Layer 4 of a small transformer language model trained on English Wikipedia (8 layers, counted from 0, width 96).
Take only the direct path to the model's output, skipping the later layers: a vector added to the residual stream pushes a token's score in proportion to its dot product with that token's output vector.

Output vectors of the tokens that the questions are about. A number n stands for (n - 128) times 0.015.
" Destination": 110, 144, 96, 118, 104, 152, 162, 135, 80, 104, 125, 116, 138, 116, 99, 169, 67, 68, 156, 160, 132, 151, 159, 86, 149, 134, 138, 124, 115, 63, 53, 233, 88, 123, 134, 146, 127, 98, 166, 140, 118, 129, 169, 35, 119, 151, 96, 96, 136, 125, 170, 137, 123, 85, 149, 166, 125, 118, 181, 109, 104, 204, 132, 125, 168, 126, 136, 152, 127, 109, 116, 176, 168, 149, 131, 89, 127, 178, 106, 83, 113, 133, 96, 153, 130, 159, 137, 105, 115, 126, 102, 194, 109, 130, 125, 137
"verigetopplistan": 109, 169, 140, 112, 106, 132, 211, 103, 144, 85, 125, 140, 110, 47, 72, 147, 83, 149, 131, 188, 194, 161, 127, 133, 104, 147, 145, 150, 175, 124, 123, 110, 77, 156, 153, 152, 123, 62, 134, 167, 229, 142, 135, 100, 118, 146, 73, 131, 149, 169, 178, 133, 6, 77, 127, 142, 151, 64, 162, 107, 142, 233, 78, 66, 110, 202, 71, 81, 93, 144, 71, 158, 149, 230, 154, 86, 133, 99, 104, 107, 72, 107, 123, 193, 138, 29, 198, 146, 48, 142, 118, 171, 207, 97, 94, 134
"11.": 86, 125, 127, 98, 83, 170, 152, 154, 132, 125, 126, 152, 173, 107, 157, 135, 99, 130, 161, 94, 168, 148, 155, 162, 149, 83, 181, 120, 118, 95, 95, 159, 126, 158, 139, 176, 110, 128, 122, 120, 125, 137, 126, 122, 120, 107, 134, 104, 108, 161, 158, 127, 95, 92, 176, 142, 121, 168, 162, 110, 75, 157, 80, 144, 134, 120, 143, 82, 126, 111, 114, 143, 113, 178, 159, 85, 81, 93, 108, 152, 148, 89, 135, 166, 138, 89, 113, 125, 148, 95, 110, 147, 143, 183, 68, 98
"ency": 92, 119, 113, 99, 179, 133, 109, 86, 140, 98, 165, 171, 111, 120, 98, 149, 120, 86, 124, 131, 152, 152, 196, 140, 181, 146, 128, 123, 135, 117, 141, 138, 112, 150, 100, 184, 157, 118, 100, 111, 177, 150, 129, 110, 125, 137, 159, 101, 193, 117, 155, 96, 154, 49, 113, 170, 105, 124, 199, 66, 102, 154, 107, 131, 144, 175, 87, 148, 111, 169, 150, 107, 154, 117, 50, 127, 199, 147, 58, 116, 81, 89, 118, 156, 161, 137, 106, 216, 142, 21, 88, 110, 137, 129, 101, 97
"father": 133, 103, 95, 78, 142, 60, 109, 74, 137, 114, 98, 137, 188, 86, 107, 139, 75, 118, 133, 116, 168, 141, 162, 112, 164, 121, 184, 103, 139, 78, 136, 180, 129, 109, 97, 127, 119, 113, 106, 127, 177, 149, 169, 113, 131, 176, 175, 104, 175, 176, 133, 140, 167, 92, 166, 181, 83, 90, 127, 135, 92, 139, 95, 139, 152, 145, 97, 111, 74, 156, 149, 141, 157, 128, 154, 109, 126, 155, 93, 73, 121, 130, 115, 174, 157, 79, 125, 140, 115, 141, 113, 110, 207, 95, 72, 189
" coordinates": 132, 117, 107, 86, 80, 161, 109, 141, 110, 119, 178, 195, 127, 122, 98, 167, 108, 74, 131, 140, 161, 126, 98, 132, 133, 79, 157, 139, 145, 82, 130, 142, 117, 97, 96, 189, 94, 116, 154, 148, 139, 155, 150, 114, 121, 195, 147, 102, 122, 118, 153, 178, 123, 97, 153, 96, 109, 124, 191, 135, 140, 154, 82, 80, 131, 152, 120, 161, 99, 145, 97, 174, 115, 150, 104, 164, 142, 139, 136, 137, 118, 112, 43, 139, 158, 158, 145, 134, 116, 151, 85, 159, 65, 112, 120, 91
"Support": 108, 135, 104, 81, 112, 144, 99, 138, 86, 122, 97, 151, 152, 125, 92, 90, 103, 134, 76, 144, 150, 146, 171, 101, 198, 139, 132, 107, 123, 140, 82, 107, 109, 121, 137, 130, 150, 144, 131, 135, 185, 144, 136, 67, 123, 174, 130, 146, 165, 147, 174, 151, 109, 115, 119, 203, 143, 84, 210, 120, 121, 174, 135, 46, 164, 131, 142, 143, 90, 139, 129, 140, 111, 164, 110, 94, 172, 106, 106, 127, 92, 113, 161, 161, 129, 107, 135, 123, 114, 75, 120, 117, 89, 100, 119, 198
"bili": 123, 145, 122, 99, 126, 163, 86, 157, 101, 88, 120, 153, 133, 114, 120, 177, 56, 138, 148, 140, 163, 84, 150, 122, 169, 159, 101, 89, 192, 94, 116, 108, 132, 125, 176, 126, 111, 160, 164, 133, 155, 164, 168, 132, 126, 167, 124, 102, 83, 162, 133, 138, 99, 127, 145, 176, 170, 172, 145, 114, 106, 146, 122, 151, 113, 127, 94, 98, 95, 91, 134, 157, 129, 130, 170, 73, 91, 161, 108, 118, 121, 109, 38, 181, 103, 57, 123, 176, 147, 55, 123, 173, 163, 103, 93, 124
"rative": 95, 169, 60, 107, 176, 162, 144, 82, 82, 117, 142, 206, 133, 114, 81, 167, 71, 133, 155, 113, 179, 130, 127, 133, 156, 165, 183, 90, 123, 78, 203, 114, 148, 119, 101, 148, 140, 100, 188, 108, 199, 109, 140, 93, 124, 132, 116, 142, 159, 140, 142, 196, 122, 94, 111, 196, 102, 106, 155, 156, 99, 199, 120, 94, 144, 138, 125, 104, 116, 123, 106, 96, 142, 98, 75, 34, 164, 72, 157, 141, 120, 98, 130, 173, 161, 91, 114, 182, 139, 44, 91, 130, 146, 58, 175, 113
"where": 110, 172, 79, 60, 118, 180, 44, 128, 106, 145, 155, 129, 158, 107, 123, 130, 120, 144, 136, 125, 134, 128, 138, 88, 139, 109, 128, 53, 163, 111, 140, 79, 149, 105, 108, 184, 181, 114, 118, 134, 88, 164, 151, 104, 126, 80, 148, 100, 125, 169, 179, 175, 100, 120, 168, 221, 73, 103, 218, 128, 169, 132, 92, 104, 191, 144, 108, 68, 90, 155, 149, 113, 98, 201, 160, 58, 182, 126, 110, 103, 158, 189, 107, 149, 138, 68, 133, 119, 94, 146, 115, 168, 144, 92, 112, 92
" Percentage": 135, 95, 101, 104, 77, 124, 149, 66, 137, 107, 126, 153, 101, 139, 111, 125, 63, 139, 126, 166, 114, 137, 154, 135, 216, 84, 183, 107, 177, 41, 170, 183, 150, 107, 88, 202, 129, 78, 139, 121, 166, 127, 218, 71, 117, 174, 162, 93, 115, 150, 149, 175, 69, 60, 164, 146, 103, 117, 148, 82, 76, 137, 139, 123, 145, 141, 167, 133, 128, 190, 113, 163, 117, 180, 171, 110, 183, 174, 113, 117, 122, 113, 183, 160, 106, 123, 145, 117, 110, 62, 90, 139, 62, 35, 129, 103
"Orthologs": 154, 147, 102, 95, 99, 170, 120, 144, 113, 109, 124, 139, 153, 96, 9, 161, 71, 158, 141, 171, 188, 127, 162, 135, 175, 129, 160, 135, 121, 84, 53, 172, 116, 88, 133, 195, 82, 113, 133, 181, 194, 130, 165, 118, 120, 137, 140, 66, 115, 97, 214, 191, 83, 24, 133, 176, 168, 108, 142, 63, 89, 164, 35, 51, 155, 170, 81, 90, 113, 185, 73, 124, 86, 144, 182, 121, 125, 127, 94, 128, 109, 69, 113, 167, 185, 161, 171, 216, 114, 99, 103, 236, 160, 51, 160, 95

Each question shows what one neuron of this layer's MLP adds at an activation of 1. A number n stands for (n - 128) times 0.0041.

n190: 139, 119, 99, 101, 79, 150, 110, 103, 116, 107, 113, 115, 127, 139, 106, 128, 151, 144, 150, 133, 127, 114, 103, 93, 129, 122, 126, 135, 143, 119, 94, 104, 139, 140, 143, 156, 170, 148, 113, 109, 143, 117, 90, 147, 143, 149, 162, 120, 119, 109, 127, 124, 133, 164, 98, 159, 111, 148, 179, 159, 137, 146, 142, 131, 121, 136, 167, 141, 108, 125, 127, 122, 121, 117, 120, 121, 141, 97, 121, 110, 133, 121, 137, 140, 150, 108, 162, 133, 148, 140, 151, 162, 78, 109, 112, 100
Which three tokens does it push up most, strongest first? "where", "Support", " coordinates"

n315: 132, 134, 118, 133, 119, 125, 163, 141, 147, 147, 128, 148, 131, 133, 136, 118, 153, 118, 160, 125, 141, 149, 91, 129, 125, 137, 111, 121, 115, 116, 118, 125, 160, 107, 108, 160, 131, 119, 139, 127, 136, 107, 125, 105, 141, 127, 109, 123, 88, 141, 113, 144, 138, 112, 142, 129, 127, 142, 116, 144, 116, 107, 80, 115, 124, 111, 138, 121, 147, 145, 133, 124, 154, 107, 129, 113, 160, 126, 130, 138, 140, 94, 118, 79, 157, 156, 141, 146, 131, 124, 122, 125, 115, 163, 117, 97
Pushed up most: " coordinates"

n270: 109, 123, 113, 154, 134, 151, 161, 153, 140, 128, 108, 123, 155, 113, 109, 150, 136, 119, 156, 128, 106, 136, 131, 128, 123, 128, 112, 154, 120, 137, 138, 115, 111, 144, 126, 130, 119, 145, 134, 130, 126, 128, 131, 117, 151, 130, 135, 126, 139, 128, 135, 139, 108, 135, 124, 154, 144, 114, 104, 114, 100, 142, 183, 136, 137, 118, 127, 102, 117, 112, 133, 130, 96, 93, 124, 132, 133, 120, 96, 140, 138, 144, 123, 124, 145, 128, 115, 139, 140, 119, 122, 124, 121, 108, 121, 130
Which of these tokens does it push down most? " coordinates"

n44: 117, 109, 148, 129, 64, 135, 143, 157, 116, 126, 119, 119, 129, 99, 129, 161, 128, 132, 129, 142, 153, 126, 121, 148, 125, 113, 140, 162, 130, 96, 144, 94, 107, 159, 139, 85, 132, 110, 144, 131, 120, 155, 105, 147, 126, 123, 148, 99, 161, 125, 147, 148, 156, 138, 142, 125, 159, 135, 144, 125, 103, 112, 139, 148, 146, 113, 127, 114, 153, 142, 136, 129, 109, 117, 176, 124, 108, 120, 81, 118, 117, 106, 114, 157, 158, 119, 83, 137, 131, 59, 163, 135, 131, 160, 116, 134
Which of these tokens does it push down most? "where"

n325: 117, 110, 109, 131, 134, 124, 117, 119, 121, 113, 145, 143, 110, 116, 91, 126, 107, 122, 137, 141, 130, 126, 139, 128, 115, 125, 135, 124, 115, 155, 136, 119, 127, 132, 140, 126, 147, 138, 124, 137, 134, 126, 143, 154, 134, 137, 119, 116, 126, 102, 153, 146, 136, 140, 127, 147, 161, 115, 128, 151, 127, 134, 158, 107, 139, 137, 156, 130, 128, 122, 156, 119, 113, 138, 117, 111, 101, 128, 110, 134, 114, 136, 134, 85, 130, 164, 135, 110, 151, 127, 119, 117, 123, 115, 127, 126
Which three tokens does it push up most, strongest first? "Support", "rative", "Orthologs"

n205: 118, 104, 120, 148, 119, 115, 128, 114, 170, 134, 151, 131, 123, 146, 142, 123, 128, 120, 138, 112, 115, 141, 127, 110, 111, 112, 127, 99, 118, 140, 140, 141, 130, 148, 125, 117, 143, 137, 146, 126, 91, 159, 148, 139, 107, 133, 156, 119, 125, 120, 139, 134, 127, 152, 114, 131, 154, 128, 150, 108, 122, 138, 126, 124, 126, 124, 97, 125, 140, 115, 132, 127, 108, 116, 130, 140, 129, 137, 108, 159, 101, 139, 138, 121, 117, 140, 124, 104, 131, 130, 125, 137, 107, 107, 129, 142
Pushed up most: " Percentage"

n200: 147, 137, 111, 145, 144, 121, 112, 128, 126, 121, 146, 135, 129, 122, 146, 133, 137, 144, 128, 144, 140, 130, 140, 139, 147, 143, 109, 121, 123, 136, 152, 123, 95, 115, 132, 119, 147, 140, 131, 128, 132, 137, 149, 92, 153, 125, 115, 118, 125, 125, 124, 122, 129, 125, 129, 130, 155, 138, 139, 111, 126, 137, 172, 137, 102, 115, 132, 122, 109, 121, 111, 111, 131, 109, 141, 126, 134, 134, 124, 105, 107, 118, 108, 110, 137, 116, 143, 150, 135, 103, 115, 116, 116, 109, 126, 132
Which two tokens does it push up most, strongest first? "bili", "ency"

n111: 148, 153, 119, 108, 139, 162, 164, 160, 118, 120, 140, 110, 103, 119, 126, 130, 147, 107, 123, 102, 137, 122, 112, 121, 170, 153, 118, 146, 123, 98, 84, 150, 129, 111, 134, 113, 159, 106, 130, 145, 110, 120, 141, 116, 129, 130, 123, 120, 130, 117, 116, 129, 133, 147, 123, 146, 146, 102, 120, 101, 110, 134, 133, 139, 137, 134, 150, 123, 120, 116, 120, 156, 125, 111, 152, 138, 123, 131, 90, 114, 151, 124, 124, 113, 140, 120, 113, 129, 128, 150, 136, 124, 114, 130, 129, 123
Which of these tokens does it push down most? "rative"

n239: 128, 142, 126, 165, 98, 138, 129, 135, 127, 162, 91, 114, 149, 101, 147, 109, 141, 131, 122, 106, 137, 151, 116, 119, 91, 136, 144, 111, 112, 165, 163, 121, 90, 123, 133, 136, 131, 115, 143, 109, 112, 139, 139, 132, 112, 134, 148, 127, 137, 157, 124, 172, 126, 124, 149, 162, 121, 105, 153, 99, 131, 115, 142, 125, 115, 125, 130, 128, 123, 123, 117, 112, 105, 139, 153, 105, 106, 95, 145, 131, 147, 105, 93, 109, 130, 92, 134, 133, 131, 120, 150, 111, 146, 148, 112, 121
Which of these tokens does it push down most? "ency"

n96: 104, 133, 114, 149, 97, 115, 114, 103, 109, 186, 118, 123, 127, 87, 135, 107, 88, 111, 141, 152, 101, 98, 143, 145, 126, 127, 158, 122, 146, 129, 129, 170, 134, 141, 139, 107, 152, 130, 105, 109, 170, 142, 93, 134, 159, 106, 144, 137, 150, 150, 124, 145, 87, 89, 129, 97, 164, 141, 159, 125, 166, 136, 117, 112, 110, 143, 145, 126, 129, 129, 126, 119, 118, 133, 163, 115, 158, 129, 111, 111, 126, 111, 130, 128, 116, 116, 187, 119, 149, 123, 143, 103, 138, 118, 149, 116
Which three tokens does it push up most, strongest first? "verigetopplistan", " Percentage", "Orthologs"

n256: 150, 138, 117, 130, 119, 127, 135, 138, 140, 134, 106, 132, 127, 108, 151, 130, 121, 112, 128, 113, 130, 120, 117, 148, 132, 119, 129, 137, 94, 127, 130, 111, 99, 120, 133, 113, 108, 148, 120, 113, 98, 107, 143, 145, 130, 139, 115, 128, 141, 96, 112, 131, 158, 140, 147, 119, 145, 143, 126, 121, 128, 131, 139, 135, 127, 134, 147, 135, 112, 142, 139, 124, 102, 119, 137, 117, 161, 120, 142, 124, 131, 122, 131, 123, 143, 147, 130, 116, 138, 129, 127, 129, 107, 129, 140, 117
Pushed up most: " coordinates"

n100: 113, 139, 168, 129, 151, 110, 108, 91, 134, 211, 131, 147, 113, 126, 133, 147, 149, 108, 115, 121, 118, 121, 139, 139, 113, 117, 119, 124, 140, 158, 118, 143, 150, 118, 106, 97, 139, 172, 84, 117, 122, 90, 149, 131, 143, 106, 117, 136, 148, 106, 126, 147, 84, 112, 118, 102, 150, 149, 140, 112, 127, 119, 134, 125, 97, 162, 131, 162, 132, 107, 122, 116, 159, 160, 104, 114, 102, 124, 148, 150, 115, 123, 89, 151, 133, 162, 153, 111, 128, 124, 95, 130, 103, 111, 140, 151
Which of these tokens does it push down most? "father"

n20: 143, 127, 127, 141, 120, 123, 145, 129, 132, 140, 135, 127, 122, 126, 151, 112, 133, 122, 119, 126, 109, 133, 128, 106, 123, 131, 148, 109, 116, 115, 113, 125, 97, 136, 137, 116, 107, 141, 133, 143, 110, 126, 145, 139, 135, 150, 100, 148, 128, 143, 129, 130, 137, 121, 112, 129, 136, 144, 126, 139, 133, 167, 125, 118, 116, 127, 127, 148, 115, 121, 150, 138, 114, 117, 120, 138, 135, 107, 134, 123, 125, 142, 118, 121, 113, 137, 118, 121, 138, 135, 113, 134, 133, 127, 143, 115
Pushed up most: " Destination"

n83: 121, 153, 139, 96, 140, 151, 94, 145, 145, 136, 143, 140, 120, 127, 114, 137, 107, 128, 92, 137, 122, 124, 122, 151, 130, 112, 111, 125, 116, 131, 150, 164, 129, 142, 153, 102, 139, 137, 134, 123, 151, 154, 104, 158, 134, 141, 125, 130, 148, 110, 145, 135, 118, 99, 124, 154, 134, 144, 132, 91, 134, 138, 138, 131, 120, 122, 139, 92, 106, 133, 127, 124, 137, 91, 157, 108, 110, 118, 108, 128, 108, 139, 106, 92, 137, 103, 149, 124, 118, 106, 123, 125, 136, 136, 135, 118
Which three tokens does it push up most, strongest first? "bili", "Orthologs", "ency"

n114: 145, 124, 148, 113, 125, 117, 116, 113, 137, 113, 108, 128, 119, 119, 125, 147, 104, 99, 163, 117, 135, 110, 142, 126, 121, 111, 162, 137, 131, 127, 104, 125, 117, 98, 129, 182, 161, 140, 150, 124, 153, 163, 104, 113, 160, 125, 138, 120, 139, 118, 94, 85, 138, 144, 125, 102, 124, 103, 133, 138, 155, 152, 156, 131, 144, 105, 104, 127, 129, 147, 145, 139, 101, 142, 162, 140, 136, 115, 127, 104, 129, 121, 167, 90, 118, 124, 121, 138, 119, 124, 134, 126, 116, 131, 134, 125
Which three tokens does it push up most, strongest first? " Percentage", "father", "ency"

n115: 116, 107, 149, 79, 123, 114, 157, 122, 125, 120, 157, 140, 163, 119, 154, 174, 126, 113, 120, 80, 110, 147, 115, 163, 116, 126, 130, 159, 158, 67, 120, 79, 121, 177, 118, 118, 155, 136, 88, 160, 120, 96, 130, 113, 122, 152, 120, 117, 156, 110, 139, 155, 131, 171, 131, 141, 110, 133, 148, 121, 127, 90, 109, 143, 110, 105, 177, 135, 127, 175, 100, 121, 173, 143, 111, 129, 133, 106, 87, 131, 79, 140, 151, 115, 150, 106, 73, 178, 127, 130, 118, 177, 151, 140, 117, 115
Pushed up most: "ency"

n197: 143, 129, 129, 178, 108, 118, 141, 101, 115, 156, 134, 96, 111, 136, 133, 160, 131, 86, 100, 134, 120, 128, 117, 154, 128, 160, 180, 148, 125, 131, 144, 127, 112, 153, 121, 105, 140, 133, 126, 107, 161, 106, 137, 118, 140, 121, 137, 143, 141, 119, 103, 148, 143, 119, 119, 106, 120, 121, 129, 141, 159, 121, 175, 108, 105, 125, 144, 115, 119, 124, 107, 116, 152, 124, 136, 123, 138, 133, 119, 120, 119, 129, 135, 116, 124, 99, 130, 121, 137, 117, 110, 107, 100, 132, 133, 111
Pushed up most: "rative"

n220: 118, 117, 130, 143, 133, 149, 145, 125, 131, 105, 159, 114, 104, 131, 129, 113, 136, 146, 129, 138, 122, 126, 157, 117, 145, 104, 127, 136, 121, 101, 121, 137, 127, 148, 139, 125, 137, 126, 131, 111, 108, 112, 123, 136, 104, 139, 157, 152, 93, 153, 157, 157, 114, 125, 115, 151, 108, 130, 157, 139, 136, 151, 114, 118, 141, 116, 128, 138, 117, 111, 135, 109, 117, 119, 111, 111, 115, 130, 135, 118, 137, 124, 144, 119, 125, 128, 129, 174, 119, 111, 113, 132, 136, 111, 106, 130
Pushed up most: "rative"

n173: 124, 117, 104, 133, 108, 136, 150, 135, 142, 110, 155, 107, 120, 93, 125, 102, 130, 131, 131, 144, 109, 126, 152, 109, 137, 117, 135, 114, 120, 116, 123, 130, 141, 142, 125, 122, 135, 135, 137, 125, 81, 141, 135, 140, 114, 151, 142, 160, 105, 126, 135, 163, 138, 108, 126, 128, 128, 152, 137, 141, 111, 151, 136, 117, 116, 131, 136, 136, 109, 123, 157, 137, 109, 128, 93, 109, 136, 117, 105, 128, 115, 146, 125, 119, 120, 145, 128, 120, 138, 127, 124, 116, 142, 143, 136, 135
Pushed up most: " Destination"

n217: 125, 124, 129, 130, 138, 129, 141, 116, 119, 163, 89, 140, 118, 118, 120, 131, 108, 140, 136, 135, 132, 118, 121, 133, 117, 122, 105, 126, 140, 146, 112, 141, 133, 128, 124, 159, 135, 139, 137, 123, 157, 120, 110, 102, 206, 121, 104, 109, 114, 137, 96, 125, 126, 112, 118, 133, 137, 119, 105, 117, 123, 136, 118, 137, 121, 129, 133, 126, 122, 112, 163, 165, 158, 128, 137, 111, 122, 145, 112, 112, 133, 126, 116, 65, 144, 125, 150, 166, 122, 126, 133, 143, 128, 127, 136, 127
Which of these tokens does it push down most? "where"